Layer 4 of a small transformer language model trained on English Wikipedia (13 layers, counted from 0, width 96).
A neuron's activation on a vector x is SiLU(gate . x) times (in . x), where the dot is the dot product.
The model reads these tokens: " was" " task" "ed" " with" " creating" " a" " Fin" "nis" "h" " radio" " int" "elli" "gen" "ce" " organization" "." " He" " received" " a" " st"

The vector x that enters this layer's MLP at each token. A number n stands for (n - 500) times 0.004.
0 " was": 451 432 535 568 610 530 461 548 674 373 446 507 445 719 603 441 461 475 557 480 226 689 562 533 491 473 404 410 770 471 600 685 332 564 575 407 451 467 537 704 347 408 398 519 471 786 437 464 460 438 672 461 606 529 383 470 716 411 611 458 608 631 362 439 491 498 527 608 628 722 407 388 485 733 444 408 480 195 513 427 535 541 495 700 526 433 363 475 334 513 495 404 567 490 595 419
1 " task": 607 211 673 314 571 798 573 543 808 495 648 541 609 504 406 372 589 371 510 550 400 408 563 573 456 561 395 491 476 429 708 377 437 523 647 566 466 449 300 433 413 478 311 418 390 513 502 618 542 563 561 454 408 517 407 519 427 566 508 547 592 708 499 523 419 380 466 332 353 580 530 567 292 248 537 526 403 632 519 683 419 516 575 697 265 545 692 522 405 544 555 395 492 478 419 567
2 "ed": 499 392 498 509 511 769 630 495 730 448 577 568 375 568 582 528 415 510 639 573 420 323 436 544 469 372 442 521 515 506 606 668 584 415 369 546 515 449 345 501 493 266 588 619 388 351 441 459 366 699 455 758 588 537 675 283 306 567 587 468 637 585 511 522 621 560 276 480 599 613 485 456 596 439 495 467 378 478 524 595 729 516 482 409 245 488 589 759 293 545 342 378 633 384 256 465
3 " with": 437 502 512 432 599 434 464 391 626 526 373 546 703 759 627 625 339 647 541 435 723 410 509 445 413 569 514 482 530 481 523 559 469 413 441 591 462 447 385 449 502 573 700 591 571 510 498 236 470 698 520 611 647 666 484 180 492 475 382 647 432 504 328 482 580 515 318 492 336 587 452 393 534 450 470 482 443 695 295 458 834 522 460 564 571 458 434 750 522 570 215 572 355 509 530 574
4 " creating": 462 278 699 425 590 543 535 466 615 543 517 478 580 742 554 534 539 511 419 547 440 638 630 620 627 557 447 561 683 463 555 223 609 478 335 480 396 377 344 542 414 648 617 604 443 285 606 429 528 434 622 432 596 522 517 320 471 526 418 641 484 514 305 583 474 447 531 503 416 713 340 372 538 519 579 442 375 436 378 733 570 475 445 709 349 498 540 461 451 636 448 622 437 550 531 322
5 " a": 535 391 493 697 573 432 691 459 460 500 346 529 434 593 531 406 591 574 606 448 305 585 511 476 610 456 442 516 534 546 562 651 558 443 827 740 590 757 635 412 471 484 591 551 621 492 541 481 507 353 445 397 564 518 452 473 615 612 371 519 382 419 288 470 493 286 529 413 471 500 494 418 297 639 620 478 503 570 524 555 257 448 371 447 241 482 478 649 606 435 472 612 603 314 442 474
6 " Fin": 458 496 491 640 570 427 539 285 504 591 250 578 544 538 492 531 309 460 660 537 660 318 407 521 437 566 397 526 438 390 376 413 511 527 618 535 403 697 602 277 490 463 302 431 446 713 359 756 630 529 612 736 506 551 292 485 341 562 350 561 655 417 529 409 599 523 382 482 543 415 542 373 618 595 427 477 693 508 399 572 450 379 529 401 682 498 605 360 463 461 580 499 542 517 362 699
7 "nis": 624 645 634 715 447 460 480 465 481 540 365 543 417 439 465 473 623 468 596 552 682 360 406 488 349 388 393 414 414 494 404 518 434 497 511 550 447 495 741 394 685 399 520 424 322 435 397 719 516 614 379 383 430 646 522 547 467 574 492 683 598 511 454 627 458 150 216 553 486 408 558 557 676 369 505 329 718 506 538 562 475 672 447 355 600 516 406 660 345 524 727 705 404 292 675 614
8 "h": 489 634 492 529 396 527 549 397 370 376 568 461 408 531 604 444 644 407 509 534 487 562 482 488 503 335 501 456 379 480 531 448 359 514 635 569 510 508 553 430 618 541 275 490 438 467 477 494 660 526 233 420 550 510 723 401 362 390 670 697 662 423 419 532 451 352 495 564 442 560 600 481 643 579 419 353 730 424 595 463 590 599 413 300 642 354 409 792 395 645 692 629 518 413 615 434
9 " radio": 364 434 619 669 453 347 512 495 662 470 443 259 553 628 473 237 464 479 473 467 615 383 525 547 613 507 594 623 529 511 509 408 610 458 510 609 416 563 585 494 483 201 456 354 336 337 705 709 575 543 391 637 553 410 544 452 336 696 608 603 662 796 477 373 381 621 474 463 356 489 467 609 577 301 561 475 501 635 382 553 424 431 460 497 401 481 650 436 373 564 656 526 595 624 356 354
10 " int": 385 380 401 383 496 667 699 314 427 506 632 398 588 460 553 464 222 481 482 456 292 633 608 386 528 408 573 378 444 574 400 452 524 507 465 401 423 597 609 609 304 522 362 437 450 568 463 377 533 557 352 788 623 482 306 828 539 536 472 565 509 798 585 403 519 460 780 555 597 742 515 657 635 510 481 650 292 425 405 551 396 493 469 323 522 439 556 444 367 437 607 382 474 334 446 472
11 "elli": 510 348 471 415 435 512 528 541 529 504 580 428 616 383 488 354 344 564 522 633 606 510 503 620 746 296 551 473 576 545 590 373 531 302 312 490 514 484 412 375 552 305 498 400 628 364 463 708 475 840 556 859 412 477 578 320 703 362 483 506 538 563 565 400 661 596 480 440 567 593 451 692 437 376 520 600 459 540 449 483 768 400 566 289 536 558 540 624 622 430 426 567 467 79 179 394
12 "gen": 459 359 443 317 541 455 610 350 600 551 430 531 455 462 528 315 597 424 289 587 762 516 516 771 494 337 472 440 467 481 674 483 560 329 456 492 469 407 413 435 628 455 447 407 523 610 336 490 541 889 833 738 325 428 473 469 479 238 478 425 439 441 560 398 704 327 314 509 522 558 486 656 547 520 518 405 559 806 590 478 543 510 480 295 372 466 581 548 631 544 597 674 637 406 713 429
13 "ce": 481 573 391 566 440 738 652 521 630 428 600 579 514 432 420 455 502 397 260 473 540 544 617 657 584 463 593 349 480 428 561 395 477 448 516 529 503 394 419 226 524 724 717 633 541 520 575 489 564 592 505 500 279 523 378 610 448 310 623 585 554 578 338 683 431 628 522 415 459 526 440 496 642 403 463 453 672 300 530 744 677 392 480 487 348 516 555 576 419 324 510 664 447 471 392 428
14 " organization": 598 519 573 585 582 509 523 330 375 483 464 332 537 438 557 240 832 338 452 586 599 471 636 651 392 467 429 610 465 465 526 281 564 613 492 556 552 666 418 504 533 452 624 514 326 590 366 523 487 580 435 561 570 535 434 501 510 682 642 693 575 717 390 508 369 530 362 453 395 442 442 516 333 440 540 406 377 295 426 632 563 522 628 582 377 607 661 355 285 503 489 473 473 610 488 602
15 ".": 463 680 599 397 451 460 697 509 536 395 378 389 618 613 499 792 636 469 471 355 501 693 463 457 339 299 530 611 414 572 475 531 322 466 587 637 510 526 451 621 639 495 616 321 527 537 688 432 462 557 505 585 621 388 566 405 449 261 510 680 439 528 380 347 541 331 371 537 650 315 423 714 572 420 554 552 445 321 416 405 566 469 720 455 409 500 588 560 506 580 358 604 403 588 419 543
16 " He": 455 507 544 491 560 557 433 557 376 620 737 484 452 495 488 433 309 499 655 306 477 564 486 636 484 534 330 452 476 389 583 449 545 462 564 321 553 602 442 527 781 721 531 542 546 831 482 547 510 415 437 489 702 542 361 508 553 555 814 486 402 472 454 388 441 554 494 519 623 349 659 704 546 497 437 589 447 173 624 558 484 592 383 565 319 357 423 470 467 574 367 490 555 309 386 558
17 " received": 358 401 630 455 485 478 498 438 790 551 413 566 544 597 439 508 477 480 579 420 494 660 525 471 620 614 426 468 604 538 712 420 402 569 343 523 387 464 438 583 364 251 263 655 275 453 386 726 349 454 700 598 601 699 372 356 497 627 577 436 539 456 452 446 393 356 467 442 626 704 613 585 568 544 531 450 649 420 627 579 860 458 340 845 415 525 468 636 370 528 345 526 367 608 477 399
18 " a": 495 420 509 648 565 430 659 461 532 489 462 528 439 584 532 480 526 584 549 521 222 568 549 411 626 461 406 443 479 612 609 611 591 463 978 724 542 737 576 464 404 504 464 568 584 509 546 491 523 310 439 474 623 564 410 474 619 546 402 501 479 428 294 462 444 316 509 476 484 454 443 430 337 676 586 537 536 551 536 533 432 417 286 584 220 442 403 624 534 558 413 518 625 301 469 406
19 " st": 264 567 583 447 619 551 405 505 562 530 613 527 542 573 471 545 321 347 714 474 302 676 556 341 543 650 656 379 504 621 353 578 380 512 632 381 545 633 614 504 377 444 160 561 490 298 526 661 516 532 589 720 571 442 332 531 321 913 486 630 525 416 586 540 625 467 468 496 340 261 414 403 533 263 420 632 688 427 514 633 452 440 573 422 293 426 469 551 502 361 583 366 552 337 459 530

Each question shows the input weights of one neuron of the MLP. A number n stands for (n - 500) times 0.00086.

n128 gate: 902 457 558 496 309 508 368 752 342 565 707 524 424 524 605 310 637 381 547 301 508 765 903 404 535 484 584 496 405 716 344 278 350 644 255 438 543 512 465 644 660 508 512 434 387 370 378 430 526 565 664 573 492 430 421 527 527 459 304 508 537 480 526 466 648 618 251 272 519 570 445 321 548 468 461 420 570 399 550 547 492 678 531 453 449 703 500 488 278 665 465 419 596 374 406 332
n128 in: 441 650 389 734 287 561 347 558 504 532 455 588 503 521 503 595 465 599 468 735 399 439 514 697 422 308 568 362 464 656 586 649 569 611 347 472 552 622 521 217 255 489 567 732 416 335 496 706 394 580 665 517 476 619 549 691 414 677 589 430 536 426 533 401 554 319 469 483 545 270 535 600 496 369 497 680 451 479 402 514 556 535 581 517 413 551 367 617 449 504 700 663 297 464 321 367
On which two tokens does it fire most, strongest first? 11 "elli", 19 " st"

n164 gate: 585 476 648 466 500 487 509 446 544 576 482 356 595 475 552 372 512 231 682 460 411 553 500 669 389 512 581 468 429 334 316 552 516 366 576 576 445 582 658 447 365 437 373 576 607 284 576 561 512 491 619 467 418 442 623 439 638 748 525 524 321 448 589 494 575 610 619 381 624 543 469 655 705 500 494 528 515 546 598 386 368 438 352 463 549 262 440 551 530 478 497 673 614 487 439 576
n164 in: 591 361 475 443 443 474 538 612 719 553 566 656 441 529 557 451 596 449 554 548 415 565 528 526 669 538 510 552 342 261 542 332 415 523 459 654 544 355 440 623 497 445 593 556 323 466 365 522 667 526 630 469 472 377 660 673 428 550 591 680 443 522 378 614 562 355 396 515 556 566 567 590 490 674 522 445 519 456 330 500 350 353 471 528 481 317 577 573 466 612 332 346 394 566 154 557
On which token does it fire most, and how strongly? 9 " radio", at about 0.075

n53 gate: 588 468 518 632 475 585 655 462 511 721 639 296 431 518 323 444 468 464 349 406 411 247 532 412 493 650 525 456 355 351 270 591 223 292 479 472 599 770 660 416 275 511 438 736 568 528 885 528 396 411 515 514 500 454 421 546 626 545 449 560 527 518 601 559 471 611 504 334 606 472 647 424 366 544 390 430 378 390 661 486 575 511 496 525 290 613 458 448 514 518 682 376 553 711 639 486
n53 in: 371 320 731 440 630 452 593 418 656 537 493 570 663 436 404 516 376 571 551 619 497 435 559 695 497 427 305 625 493 464 421 649 600 497 510 420 401 360 583 507 507 510 463 606 460 343 521 357 383 639 462 503 357 470 658 401 306 433 329 630 465 460 623 650 449 236 300 542 778 766 647 510 490 424 430 510 513 563 719 581 497 557 473 483 406 477 445 678 602 729 517 487 546 479 577 453
On which token does it fire most, and how strongly? 1 " task", at about 0.1

n102 gate: 400 856 338 461 380 416 485 481 307 773 628 609 629 437 523 625 336 638 445 452 448 508 534 588 375 391 730 428 417 526 623 537 436 496 423 334 442 566 678 377 535 404 496 604 212 481 605 508 335 698 460 408 535 368 508 427 718 229 552 644 449 637 738 428 369 458 546 655 558 427 313 397 397 649 566 616 492 496 270 555 359 704 390 446 687 451 659 663 599 586 395 508 752 310 539 302
n102 in: 435 431 500 758 448 642 562 365 554 538 562 555 433 349 370 651 517 503 259 444 693 227 537 390 580 607 637 418 370 373 659 604 671 426 449 589 579 517 370 451 255 627 791 442 621 635 668 486 546 461 387 510 425 421 618 425 476 369 511 452 425 327 468 429 327 601 558 430 367 757 282 623 458 693 507 656 407 541 507 353 500 625 566 472 490 331 480 431 588 458 648 476 463 435 490 510
On which two tokens does it fire most, strongest first? 17 " received", 19 " st"

n9 gate: 685 548 488 407 456 696 271 556 487 721 589 305 618 512 411 472 634 406 627 644 366 517 639 458 700 472 628 475 393 323 405 312 555 546 552 504 612 315 621 434 622 318 623 520 326 734 487 435 546 483 537 703 223 528 786 460 162 483 608 504 546 533 351 468 546 903 448 366 460 661 411 533 492 416 750 375 484 472 578 631 423 328 488 601 253 391 484 593 171 484 484 524 544 420 305 613
n9 in: 570 400 709 604 689 477 272 693 442 411 437 459 623 455 353 623 593 481 748 526 231 515 482 424 620 437 473 542 459 604 257 430 293 565 733 688 515 507 578 455 563 618 590 452 556 380 450 441 465 492 447 504 559 856 496 688 482 512 375 585 335 604 490 304 466 529 415 410 460 367 437 542 372 608 537 454 229 515 552 466 429 755 631 622 281 496 500 647 507 668 500 272 340 273 411 578
On which token does it fire most, and how strongly? 1 " task", at about 0.57

n109 gate: 439 592 483 589 469 422 426 446 542 352 712 726 513 323 273 600 438 586 569 764 436 570 473 444 624 473 681 705 556 470 664 500 511 510 442 429 351 435 531 497 490 542 406 321 445 517 521 391 487 638 251 295 829 408 510 446 493 435 538 633 587 644 699 483 647 477 558 430 673 622 486 302 646 574 551 616 507 415 383 445 497 393 359 722 466 375 397 614 423 541 397 347 460 507 466 449
n109 in: 450 432 466 524 442 395 476 630 739 459 500 551 556 355 500 275 531 675 421 413 222 486 560 667 360 405 677 665 407 734 615 664 416 535 371 270 537 615 554 569 449 403 638 517 456 530 278 419 465 401 479 460 456 520 785 578 503 482 451 293 526 613 455 666 601 596 673 474 557 625 565 445 555 493 480 252 371 520 299 624 438 462 466 544 429 376 530 464 483 483 602 297 600 362 646 493
On which token does it fire most, and how strongly? 0 " was", at about 0.3

n122 gate: 552 438 345 490 441 691 569 507 532 645 340 437 473 479 649 656 539 391 609 535 547 783 565 479 395 284 728 532 426 571 536 520 489 468 413 424 483 434 406 347 608 621 532 559 301 503 464 559 306 626 546 267 465 601 419 403 664 452 600 326 381 392 628 367 379 717 583 412 334 476 437 461 582 590 500 543 591 732 545 398 349 356 311 726 416 393 537 336 585 605 451 379 534 370 615 702
n122 in: 458 526 187 286 592 449 670 564 565 540 609 526 506 470 624 596 430 390 460 463 425 754 503 750 659 280 513 548 253 567 631 522 558 540 428 549 497 287 549 345 559 638 420 520 414 464 514 556 674 541 453 490 317 428 334 555 439 594 349 326 634 510 568 465 453 590 598 423 474 435 546 594 373 466 425 605 672 412 447 443 444 414 364 490 391 522 583 376 526 616 655 320 529 353 638 447
Which token does this neuron like most? 12 "gen"

n11 gate: 578 600 433 486 297 272 288 661 197 395 650 615 618 583 518 278 561 583 551 576 522 471 472 628 554 593 402 445 427 524 478 375 411 482 621 330 387 521 539 653 622 394 605 560 454 437 530 504 534 785 522 623 599 607 626 429 581 632 715 436 257 518 426 517 624 650 408 549 627 440 228 362 740 359 624 438 586 624 535 453 593 558 403 336 290 582 517 619 465 349 511 670 588 400 450 514
n11 in: 453 190 717 655 409 514 363 460 437 609 284 381 444 620 470 658 293 729 449 493 598 611 566 555 497 476 431 437 531 474 490 526 483 386 661 409 664 446 439 604 554 351 569 440 574 477 433 571 414 416 486 669 446 433 691 604 497 621 586 392 286 541 436 507 459 493 490 598 410 366 446 558 510 560 654 517 365 426 358 483 320 722 619 622 595 513 767 645 483 507 564 534 308 282 622 476
On which two tokens does it fire most, strongest first? 11 "elli", 7 "nis"

n179 gate: 552 476 558 289 638 532 686 493 281 506 497 584 804 377 421 470 423 412 465 507 432 593 691 543 472 386 341 536 363 567 642 346 396 507 545 328 476 597 524 316 358 741 458 510 368 347 392 711 431 759 610 319 627 358 577 497 626 518 436 760 575 448 546 378 429 568 476 345 613 603 277 631 599 489 490 393 396 586 694 482 612 409 486 531 576 480 500 489 439 542 604 404 585 349 431 611
n179 in: 493 528 685 352 493 646 321 559 500 546 454 422 700 338 437 417 283 801 636 370 526 518 719 761 564 532 558 496 468 565 489 597 654 453 525 581 711 546 588 363 401 710 389 297 493 594 324 391 487 610 482 336 377 376 507 423 441 403 406 585 480 496 293 344 258 545 472 617 679 475 564 550 576 460 672 289 461 570 527 504 603 418 375 351 528 595 269 570 503 529 610 616 622 511 379 571
On which token does it fire most, and how strongly? 11 "elli", at about 0.39

n25 gate: 692 550 639 583 561 526 682 317 608 414 619 532 545 376 611 388 724 489 507 599 388 496 716 209 507 633 320 507 412 734 603 432 374 404 521 361 543 378 486 540 338 386 277 710 550 567 534 514 395 358 563 606 354 525 388 618 366 428 280 568 483 471 564 556 500 619 518 517 411 543 669 416 566 254 557 533 565 336 701 413 384 605 402 532 396 746 451 376 370 384 619 568 567 608 266 557
n25 in: 409 330 497 340 405 676 443 313 465 437 612 387 490 569 500 507 421 479 435 497 369 532 574 591 558 524 410 454 649 431 469 713 458 723 812 646 449 626 758 423 476 594 393 557 537 473 634 605 391 602 472 453 669 469 345 608 477 529 469 429 458 462 577 410 510 483 181 447 642 395 503 417 618 500 422 311 452 181 800 590 555 569 624 439 520 480 457 553 440 531 572 619 363 454 469 667
Which token does this neuron like most? 19 " st"

n8 gate: 552 556 533 655 563 626 471 474 418 454 559 414 433 487 539 391 470 460 507 540 524 809 523 503 493 536 564 575 483 471 325 456 633 595 651 572 336 273 434 443 688 453 560 614 579 617 524 563 553 408 595 805 693 507 460 461 474 469 355 345 285 487 497 777 328 539 566 516 513 520 338 403 399 538 602 368 394 441 238 453 540 503 590 556 401 348 648 507 684 370 523 582 477 394 272 510
n8 in: 541 551 290 516 657 700 465 459 650 539 658 565 478 323 602 494 539 389 500 306 667 404 554 298 390 677 411 640 500 422 579 552 457 655 381 394 526 641 481 704 335 625 585 408 629 424 283 603 536 694 298 535 426 410 441 484 554 395 493 516 655 390 436 440 507 491 487 419 644 647 590 421 503 527 353 417 581 433 639 634 588 438 390 297 513 438 378 369 535 510 394 542 437 657 426 494
Which token does this neuron like most? 13 "ce"

n105 gate: 722 330 496 401 429 412 348 692 430 415 479 303 677 608 493 469 396 457 327 435 559 529 682 248 604 514 507 658 471 497 529 291 588 686 624 231 451 348 454 525 411 529 583 479 518 559 478 394 651 611 500 444 458 504 392 345 619 545 624 543 591 740 728 524 475 562 422 528 366 652 439 467 609 459 652 624 254 436 531 511 357 558 582 486 450 562 608 515 542 644 675 376 203 489 297 397
n105 in: 398 632 649 471 482 519 384 306 561 547 522 688 461 623 617 325 585 723 608 657 511 357 630 594 526 474 489 306 567 134 350 538 534 365 423 533 573 723 379 440 577 293 776 718 328 522 496 533 659 451 413 543 351 606 533 358 244 543 384 570 569 408 310 468 421 514 431 250 362 529 566 474 429 652 544 353 504 504 409 507 504 433 607 350 573 648 657 377 540 396 423 547 478 733 596 493
On which token does it fire most, and how strongly? 14 " organization", at about 0.4

n75 gate: 827 485 714 599 504 689 515 399 557 503 456 599 275 433 245 382 371 570 556 220 557 466 626 387 467 376 736 553 709 447 530 549 712 481 434 639 547 562 398 549 471 609 292 195 438 489 519 511 438 302 579 597 602 438 437 736 428 585 279 420 434 482 683 364 466 518 460 415 398 595 346 332 396 359 416 651 504 558 476 660 356 385 389 555 485 588 682 588 629 393 434 500 579 595 511 588
n75 in: 397 475 486 486 593 578 518 546 426 626 565 518 486 558 457 272 174 515 300 628 396 522 511 729 554 238 379 344 529 423 739 572 601 478 410 589 539 360 564 643 305 507 496 653 590 373 526 374 626 403 445 656 747 464 351 468 433 496 677 443 629 392 466 693 485 644 744 570 468 504 727 548 262 590 475 241 554 475 573 387 449 311 572 453 439 597 395 523 341 387 345 575 603 485 493 568
On which token does it fire most, and how strongly? 7 "nis", at about 0.21

n73 gate: 389 590 245 500 392 549 669 532 391 657 511 362 429 526 374 504 496 324 559 637 695 653 814 537 533 145 400 564 655 419 626 610 654 415 486 439 392 615 435 418 329 411 820 590 525 440 481 533 466 432 533 436 309 580 401 482 493 412 378 391 507 318 609 475 456 542 320 440 486 349 467 470 592 519 554 567 653 601 699 537 442 350 496 431 634 723 359 587 493 672 652 406 279 564 384 594
n73 in: 443 561 537 483 595 391 416 630 648 409 378 418 517 631 568 371 490 538 455 580 444 437 647 545 332 687 556 588 424 530 378 523 584 221 304 405 402 690 608 629 640 636 441 698 503 643 609 564 426 570 706 490 571 473 390 507 246 443 434 673 590 589 164 543 632 517 571 470 507 524 762 420 469 437 514 626 357 358 657 624 589 411 493 558 537 546 573 415 517 414 347 497 490 546 268 558
On which two tokens does it fire most, strongest first? 13 "ce", 6 " Fin"

n125 gate: 262 683 576 383 360 334 503 448 548 623 450 554 461 357 463 708 597 527 547 609 303 479 539 473 567 687 637 368 452 494 514 491 455 668 567 453 533 430 540 544 490 647 453 351 467 392 215 553 465 458 593 431 507 614 433 480 868 546 302 507 563 312 617 409 384 546 397 666 639 543 554 575 425 420 580 527 607 573 328 500 372 443 439 717 570 461 542 374 716 642 520 374 487 375 453 470
n125 in: 447 644 785 428 419 523 360 423 617 451 431 446 689 535 369 564 443 586 402 615 270 652 574 445 544 613 404 448 532 813 426 497 406 362 622 537 422 519 572 676 437 503 436 441 650 488 643 581 281 539 613 512 419 437 500 416 522 480 513 628 459 648 491 491 593 408 416 610 447 531 569 366 197 542 500 326 500 671 429 411 453 586 374 331 519 491 460 513 531 497 491 488 617 568 497 541
On which two tokens does it fire most, strongest first? 13 "ce", 19 " st"

n19 gate: 391 368 471 456 596 473 591 431 332 429 412 430 443 474 584 597 633 440 392 380 325 485 630 560 741 187 673 485 425 457 331 535 340 549 276 661 474 218 496 553 504 349 436 482 563 551 297 416 705 481 481 514 398 518 426 493 370 496 700 438 646 208 687 666 349 310 298 432 493 562 725 567 657 496 767 322 511 588 452 616 511 679 493 489 463 585 486 554 496 463 574 409 543 611 297 621
n19 in: 538 507 679 215 556 583 541 387 558 757 131 420 476 500 552 405 535 415 567 212 435 608 599 403 528 371 614 475 688 507 703 497 511 514 719 431 497 614 503 600 312 364 348 441 476 319 507 660 438 334 632 562 486 479 482 528 613 588 422 576 335 384 454 657 564 272 621 466 652 521 640 621 418 543 472 693 430 462 481 408 521 504 574 430 570 473 466 595 363 549 671 555 603 504 531 692
On which token does it fire most, and how strongly? 17 " received", at about 0.26

n37 gate: 646 800 521 543 689 533 475 451 493 616 496 442 591 467 600 510 550 504 293 555 559 456 521 485 486 432 577 426 587 285 383 554 526 423 760 643 464 414 464 632 647 313 358 610 231 486 470 496 585 578 802 690 557 403 634 230 423 379 573 461 453 532 571 507 537 280 461 312 433 678 496 340 566 701 279 412 414 532 427 631 633 326 334 453 532 579 332 485 458 345 410 504 468 340 532 636
n37 in: 525 487 344 551 490 500 331 503 633 637 596 384 631 350 433 453 600 653 568 684 640 450 630 688 387 384 592 497 565 600 651 418 560 470 638 638 522 446 407 303 461 530 373 681 455 383 410 327 564 490 279 348 484 436 448 564 535 402 641 542 467 610 482 465 263 431 516 591 529 347 555 471 454 660 331 388 577 254 545 533 422 607 474 600 429 444 588 534 699 691 394 478 614 594 497 510
Which token does this neuron like most? 8 "h"

n155 gate: 627 456 493 500 356 573 577 342 650 615 500 557 520 312 530 438 490 371 520 514 601 393 444 459 615 463 514 409 452 454 785 487 524 713 577 363 287 306 393 548 379 431 657 670 480 526 510 326 617 423 628 566 403 503 720 567 421 291 473 490 484 463 715 477 583 415 326 261 257 560 695 548 521 465 383 590 615 413 442 534 456 446 388 460 241 516 566 567 414 510 675 487 437 444 365 621
n155 in: 404 500 679 455 555 533 628 418 573 506 648 357 453 703 420 258 614 467 461 415 513 364 481 391 481 510 365 607 572 478 484 631 710 622 638 676 478 365 349 586 600 305 549 561 439 487 359 574 585 767 563 484 529 465 441 506 338 554 589 481 430 626 500 465 289 544 429 566 404 346 487 500 425 577 654 324 439 564 320 484 737 650 562 494 529 413 321 588 405 643 348 413 535 607 474 477
Its three highest activations, in order, are on tokens 2 "ed", 1 " task", 12 "gen"

n71 gate: 621 659 408 255 456 707 390 522 485 661 370 631 551 209 363 453 384 617 579 470 107 573 566 431 361 582 561 508 458 633 549 641 354 374 707 652 456 371 600 416 541 831 572 566 522 394 712 433 563 623 557 288 688 448 496 419 507 328 363 496 465 485 546 398 394 457 426 608 445 600 507 334 591 415 349 454 519 663 468 541 627 586 507 768 452 607 388 663 536 515 351 286 471 597 362 530
n71 in: 539 522 468 536 468 545 446 560 332 510 475 464 468 445 500 412 496 566 427 526 466 548 713 589 348 615 456 556 372 633 673 486 534 533 672 403 550 550 568 338 659 603 507 529 331 482 122 435 558 564 681 326 579 720 555 436 571 196 367 712 244 431 541 292 408 662 633 588 450 668 511 493 408 739 471 493 370 378 473 551 649 638 388 446 385 351 700 515 624 391 551 214 458 346 597 540
Which token does this neuron like most? 9 " radio"

n30 gate: 407 594 496 435 551 440 759 607 346 420 638 606 465 540 370 465 500 559 364 559 635 377 493 295 420 420 519 451 459 454 748 538 354 415 489 457 227 298 413 641 257 519 721 435 533 514 545 478 438 579 504 339 622 543 471 532 557 389 559 576 469 438 408 596 378 373 403 655 633 450 595 530 493 699 586 425 358 540 465 750 701 401 204 533 514 692 698 511 411 281 471 406 639 786 377 649
n30 in: 334 370 445 630 656 585 522 727 581 359 496 395 627 364 608 536 534 251 470 428 477 220 606 171 391 698 550 419 644 714 527 383 577 297 493 582 296 589 496 424 549 408 724 485 582 467 543 627 592 368 764 449 470 657 474 600 533 362 401 452 391 519 535 438 557 533 377 583 585 463 522 424 546 636 459 277 620 526 588 715 368 142 477 649 709 611 329 598 482 508 567 511 478 558 493 347
On which token does it fire most, and how strongly? 13 "ce", at about 0.2

n35 gate: 684 418 296 548 534 734 425 513 500 484 545 441 741 367 363 744 607 406 458 447 596 468 422 394 438 363 612 333 783 600 391 474 429 384 630 404 353 544 476 486 621 423 469 561 538 662 653 593 539 429 415 578 363 534 340 336 385 681 482 545 682 400 442 520 338 513 418 383 405 585 472 598 545 454 671 564 600 657 552 392 677 632 573 617 349 278 326 576 500 535 404 452 432 396 610 363
n35 in: 616 531 704 576 411 703 739 436 586 398 524 493 470 483 654 420 431 639 396 567 464 663 615 585 517 462 683 639 388 296 500 314 571 412 418 616 654 445 651 563 234 444 671 612 483 568 482 689 493 311 560 480 456 311 538 398 476 493 373 359 562 369 309 645 623 487 603 604 456 527 421 395 454 436 521 323 393 579 533 448 462 162 590 531 510 593 648 702 426 333 534 493 456 375 483 435
Which token does this neuron like most? 13 "ce"

n66 gate: 579 486 602 562 462 571 630 699 604 372 597 569 601 367 335 537 462 552 367 398 521 425 449 496 517 538 652 425 440 493 341 670 671 468 325 466 295 603 424 539 476 659 451 384 693 686 238 355 555 453 426 412 548 438 604 428 568 475 398 497 588 323 604 527 585 466 493 346 514 651 417 475 553 282 243 663 604 510 396 577 663 493 545 593 466 596 577 403 429 646 676 551 246 633 797 555
n66 in: 526 503 701 643 424 610 474 520 317 518 507 413 445 446 659 461 641 328 591 476 707 301 425 329 443 493 578 362 591 713 442 491 362 254 480 609 487 334 437 595 400 555 537 368 363 418 535 613 629 631 575 470 414 553 493 735 415 303 480 560 513 339 579 353 619 604 420 519 612 460 664 395 676 462 454 387 383 500 350 395 329 588 587 397 483 506 347 336 605 513 670 609 559 389 346 470
Which token does this neuron like most? 18 " a"

n22 gate: 641 509 453 487 525 533 531 540 448 608 642 462 438 584 544 546 427 551 612 619 625 660 587 513 433 674 487 257 542 506 587 533 602 455 484 406 277 390 509 403 792 526 555 469 291 429 408 393 581 694 731 522 535 364 449 387 600 313 542 500 419 548 473 525 623 466 387 691 494 500 551 513 326 431 528 611 503 393 432 394 334 590 452 380 532 662 250 517 556 312 446 380 578 540 370 554
n22 in: 532 506 487 452 370 500 443 594 550 541 315 490 668 506 535 488 571 726 690 373 431 549 374 533 503 462 392 579 510 500 158 449 543 500 456 544 721 748 557 415 692 487 400 563 427 594 414 576 602 645 500 525 310 481 564 494 560 500 454 545 388 446 479 625 497 540 341 667 320 478 484 617 396 546 354 382 593 494 541 342 465 716 355 497 710 494 425 390 469 407 484 316 528 347 433 388
On which two tokens does it fire most, strongest first? 11 "elli", 17 " received"

n61 gate: 692 529 696 525 471 452 468 729 385 437 396 399 573 526 507 654 551 660 522 650 481 715 613 423 507 432 471 545 544 420 533 510 548 220 335 639 614 589 504 665 424 713 460 301 593 422 414 378 480 519 633 489 457 504 344 468 306 273 511 504 673 428 442 454 765 553 300 322 546 461 457 639 405 481 521 622 464 525 701 489 496 504 294 662 374 452 248 699 669 565 324 550 373 661 302 428
n61 in: 520 698 636 359 579 532 497 561 390 601 531 390 356 503 360 620 483 361 503 552 379 532 324 616 597 685 710 710 552 547 447 549 415 243 585 640 602 582 251 475 600 321 493 391 524 355 297 479 380 582 546 490 520 551 594 493 544 504 658 685 357 324 597 480 265 590 442 590 551 370 256 490 385 593 558 609 393 380 511 510 528 302 624 497 514 447 537 536 443 580 517 282 463 554 754 514
On which token does it fire most, and how strongly? 15 ".", at about 0.53

n180 gate: 609 414 354 774 463 242 484 412 627 485 590 685 671 292 545 532 315 620 512 429 547 647 802 605 463 496 425 517 562 397 404 368 547 249 443 569 614 410 476 216 570 274 716 581 745 536 436 374 512 343 634 371 407 672 558 565 367 690 354 386 554 677 712 380 483 277 455 353 618 537 385 646 704 521 561 483 496 215 566 396 389 417 265 455 435 559 683 645 452 611 647 687 323 283 557 676
n180 in: 363 448 615 395 668 693 333 537 779 607 616 726 544 485 474 511 549 572 492 492 364 569 489 216 300 706 653 391 561 409 546 610 717 465 746 392 493 604 369 416 286 561 489 415 575 324 364 272 496 387 473 552 422 609 659 697 434 405 389 549 589 508 542 397 515 471 321 365 359 500 553 416 748 756 474 596 553 593 327 310 281 474 583 320 406 410 449 574 463 500 631 712 618 438 406 440
On which token does it fire most, and how strongly? 5 " a", at about 0.2